Layer 10 of a small transformer language model trained on English Wikipedia (13 layers, counted from 0, width 96).
A neuron's activation on a vector x is SiLU(gate . x) times (in . x), where the dot is the dot product.

Input weights of the MLP neurons that the questions are about. A number n stands for (n - 500) times 0.001.
n171 gate: 369,626,334,269,520,559,627,496,306,564,504,319,354,592,612,549,547,358,703,479,295,444,560,323,567,488,500,654,181,384,285,476,512,403,448,485,420,585,504,621,492,284,537,585,376,394,500,484,559,456,667,419,305,256,467,402,714,476,225,612,424,382,616,663,432,408,327,456,604,417,500,528,540,685,443,520,512,688,512,374,611,848,465,476,335,561,76,543,594,724,555,419,707,598,660,447
n183 gate: 445,605,383,193,492,391,602,315,691,566,413,318,287,456,504,471,480,565,512,491,289,732,711,383,717,612,427,801,714,340,500,617,577,629,381,500,558,433,426,590,206,512,572,496,587,500,345,572,520,364,592,500,488,600,538,415,447,579,451,451,318,458,504,455,459,352,785,359,561,711,670,269,218,719,399,475,365,622,222,508,513,669,200,221,653,425,629,636,550,433,536,583,513,592,393,425
n260 gate: 152,660,513,539,478,607,252,530,658,496,597,500,429,525,868,295,462,474,247,410,544,667,773,194,611,513,496,575,473,557,587,737,577,438,592,483,382,438,182,603,635,247,612,721,697,535,361,482,547,333,713,456,435,562,657,491,695,269,491,110,360,420,369,343,526,491,412,390,465,552,624,556,456,456,425,522,461,482,352,584,581,653,840,574,689,571,461,449,442,487,384,597,811,719,400,615
n285 gate: 573,448,196,576,651,438,256,277,478,424,354,606,401,545,649,556,385,366,677,749,589,589,338,554,421,462,483,302,340,314,605,838,531,415,500,590,572,487,584,639,697,388,483,427,496,470,441,631,304,436,427,650,576,694,491,409,391,448,424,313,585,362,585,344,236,407,402,705,247,558,538,375,620,598,484,597,613,517,218,642,422,657,549,542,309,798,338,681,236,612,362,602,380,552,656,187
n335 gate: 356,483,586,579,574,427,603,293,405,504,761,349,454,368,421,758,544,340,662,199,529,353,316,225,683,429,554,682,538,629,682,615,491,387,458,644,450,618,355,744,694,455,453,693,362,361,450,376,369,166,665,416,376,555,517,545,710,449,562,183,563,318,688,359,399,508,479,697,687,348,534,447,567,354,646,504,698,555,504,407,633,446,464,471,500,581,578,545,513,627,795,701,572,509,483,336
n365 gate: 493,459,442,236,500,698,431,525,477,463,240,566,638,574,544,373,607,485,676,416,334,629,537,710,504,367,551,377,616,493,599,496,416,511,533,737,467,653,342,512,347,453,319,437,452,433,526,557,565,194,493,500,657,571,376,464,387,377,431,353,581,362,294,569,330,504,496,570,548,471,682,366,452,404,416,639,518,575,873,686,523,496,346,258,537,586,370,561,650,496,562,700,448,350,566,288
n171 in: 616,260,496,578,625,566,430,596,764,409,488,417,632,534,492,536,561,578,383,394,508,346,540,457,496,294,438,352,496,476,586,364,533,409,457,640,783,724,351,434,621,427,557,385,642,309,535,387,721,441,556,663,559,224,589,612,648,496,199,673,685,604,465,527,417,339,370,306,320,605,437,419,575,263,582,676,660,328,500,624,581,496,553,594,666,721,277,259,408,504,550,484,600,773,594,544
n183 in: 444,296,342,594,371,454,508,542,298,531,405,646,401,621,465,532,710,709,492,285,335,713,532,411,673,374,582,568,608,289,516,469,419,453,367,413,630,496,375,533,570,469,564,452,630,393,523,617,431,508,265,583,784,388,307,485,477,373,410,697,291,564,154,278,476,500,480,504,340,593,658,693,480,409,359,457,578,672,339,321,391,292,481,523,465,432,492,431,420,736,373,824,607,372,649,552
n260 in: 713,451,563,516,488,397,420,441,479,456,280,642,471,446,504,611,586,627,697,467,831,516,605,500,492,516,380,565,533,729,636,663,354,415,367,531,444,782,368,551,284,263,421,345,338,582,560,629,817,512,500,561,516,553,492,433,679,512,600,355,589,316,266,600,577,560,367,561,584,567,650,528,260,27,309,448,496,426,389,337,699,609,520,580,573,562,457,574,368,275,464,370,455,479,267,594
n285 in: 426,484,508,608,396,326,500,748,496,302,684,342,508,434,456,443,402,556,368,458,496,569,459,262,441,553,269,361,784,552,556,524,646,289,702,387,343,799,488,459,688,389,566,520,512,565,364,375,472,601,541,349,500,361,483,417,604,300,500,439,354,369,339,596,532,532,451,256,741,587,606,746,325,573,332,392,180,615,223,561,417,556,523,584,443,631,468,668,438,840,611,350,430,566,339,500
n335 in: 574,395,628,466,466,425,314,549,611,347,740,604,547,493,723,543,653,621,588,504,531,747,342,496,421,508,485,430,473,458,557,221,456,492,427,599,385,166,302,548,549,429,531,693,515,345,337,445,575,339,605,279,637,636,586,541,371,329,492,454,392,422,669,390,542,439,646,481,401,726,500,470,535,396,518,291,713,590,657,589,233,787,426,519,462,621,294,679,559,481,417,523,457,778,565,516
n365 in: 537,376,461,564,514,479,786,546,559,360,489,565,467,469,406,837,406,468,360,637,688,402,417,638,581,496,582,533,456,543,643,496,537,692,615,552,403,496,471,494,561,535,666,387,713,624,653,307,511,630,588,420,582,321,378,447,493,507,421,327,511,401,381,439,406,371,615,435,414,705,471,578,424,460,463,425,618,449,434,434,585,345,524,396,114,126,447,339,485,559,585,641,639,375,522,321

Each question shows a token from some text and the vector x that enters the MLP there. A number n stands for (n - 500) times 0.012.

"\n": 695,524,701,365,540,522,356,427,341,463,486,376,470,428,536,459,476,391,479,535,494,559,428,571,406,459,423,571,648,462,555,401,581,419,385,332,509,453,618,298,542,514,573,548,528,550,446,547,497,642,508,506,467,459,436,495,417,360,502,619,576,428,462,584,521,463,463,361,616,355,519,392,638,539,562,522,471,475,587,573,434,508,489,569,476,521,413,453,476,341,530,348,369,530,611,568
Which neuron fires most, and how strongly? n183, at about 0.69

"46": 494,452,606,450,415,584,567,624,428,519,508,469,593,411,585,512,314,392,464,455,593,446,403,507,373,592,390,418,451,442,355,432,521,427,376,582,637,396,313,348,545,573,451,405,449,614,473,426,571,476,582,669,593,490,490,356,482,462,557,391,571,481,477,436,444,409,438,402,626,502,577,449,477,285,640,445,280,475,526,561,426,550,554,569,373,647,534,431,531,334,634,475,309,468,506,511
Which neuron fires most, and how strongly? n183, at about 0.65

" March": 549,653,501,603,528,458,535,636,410,428,606,622,636,568,582,513,462,552,535,447,569,464,515,427,542,689,530,492,446,401,508,623,536,491,438,499,607,565,463,334,511,559,530,454,514,617,293,451,562,555,290,458,442,507,433,536,498,555,426,501,570,562,465,534,420,434,340,573,475,583,533,676,344,357,620,513,442,386,383,299,515,357,577,289,470,425,483,342,416,321,570,370,582,576,553,366
Which two neurons fire most, strongest first? n335, n260

"w": 650,663,410,437,477,645,572,531,537,436,356,486,463,278,485,609,522,758,376,492,491,484,418,518,439,560,523,460,518,606,456,407,512,444,568,583,469,643,517,335,520,642,523,470,486,440,434,465,720,401,415,661,469,654,323,620,402,458,497,582,553,407,401,509,520,551,672,343,529,495,477,613,554,525,483,595,557,549,505,474,567,500,489,581,461,429,443,340,415,501,523,394,640,577,569,534
Which of these neurons fires most? n365

"ce": 637,527,525,579,502,359,623,404,452,652,731,603,392,516,496,698,380,467,530,519,633,666,609,562,429,414,456,568,578,340,521,453,441,550,440,545,556,424,518,429,581,424,481,339,410,397,190,601,559,409,498,426,505,496,506,323,420,461,479,335,376,607,537,551,602,453,408,452,486,569,345,429,443,392,342,615,576,450,703,355,620,575,359,547,619,711,532,490,405,396,485,345,425,520,438,701
The three highest activations, in order: n365, n335, n285

"s": 399,481,605,594,399,441,542,478,499,430,532,536,488,412,435,572,574,523,551,493,360,452,557,418,412,462,525,455,575,561,437,537,547,507,439,496,638,567,601,255,509,508,515,520,494,412,553,480,460,509,576,591,584,484,517,464,470,562,472,619,445,414,455,505,573,537,481,519,537,448,561,532,533,453,671,568,445,476,398,385,481,562,509,482,545,496,353,453,494,534,547,531,445,573,584,413
Which of these neurons fires most? n171

"98": 469,336,502,468,334,690,564,593,409,507,489,584,616,381,596,580,316,445,494,544,614,415,428,510,387,475,321,524,503,434,400,496,587,376,413,637,539,372,387,343,511,690,490,405,424,534,368,370,601,535,514,602,506,631,484,465,512,490,537,385,510,565,388,508,379,489,438,364,601,572,605,493,458,403,555,560,367,636,647,512,478,644,579,514,428,593,541,350,535,434,545,593,450,480,481,490
Which two neurons fire most, strongest first? n365, n183

" Ma": 626,484,472,511,493,531,273,502,534,410,612,497,512,513,480,452,502,477,498,453,607,440,444,397,539,563,530,563,524,539,546,411,524,422,577,557,564,434,590,260,403,512,539,417,528,419,574,520,472,411,469,492,432,534,413,514,502,460,514,531,515,589,461,356,481,573,528,529,481,338,459,392,490,568,502,467,440,367,529,329,410,377,454,613,390,528,453,567,534,495,625,504,437,610,498,577
The three highest activations, in order: n365, n260, n183

"==": 734,642,612,559,416,365,445,549,432,569,454,412,521,485,698,555,521,540,490,553,650,560,457,409,397,462,573,430,637,532,577,517,477,484,631,401,530,610,512,356,491,578,406,573,495,598,403,421,607,640,421,412,668,391,609,378,351,682,646,444,444,673,583,562,471,630,507,569,582,404,311,543,551,499,558,423,457,591,462,571,410,667,570,656,511,409,497,435,561,423,298,487,669,615,576,684
The three highest activations, in order: n183, n171, n365

" of": 351,501,498,468,352,582,515,507,681,422,530,386,521,361,531,438,544,467,385,481,490,514,305,627,642,587,503,473,391,522,388,498,457,525,451,554,540,513,702,368,530,380,540,370,641,627,523,689,468,447,450,630,393,419,294,469,353,768,425,408,614,473,395,574,651,578,468,502,499,639,455,443,538,447,626,492,532,446,346,480,361,432,538,476,576,561,697,502,489,434,548,372,642,531,487,668
The three highest activations, in order: n335, n285, n260

"ford": 547,487,656,424,329,532,569,630,557,551,572,641,446,427,482,456,387,520,494,504,600,503,392,462,425,471,559,549,421,495,488,409,433,530,441,544,521,497,418,269,472,572,502,488,466,434,553,524,537,551,432,420,548,552,504,493,439,583,482,558,519,569,463,603,529,489,341,472,492,501,403,448,465,551,547,581,558,633,512,562,574,361,490,485,476,565,534,293,575,539,570,562,267,553,581,485
Which neuron fires most, and how strongly? n285, at about 0.29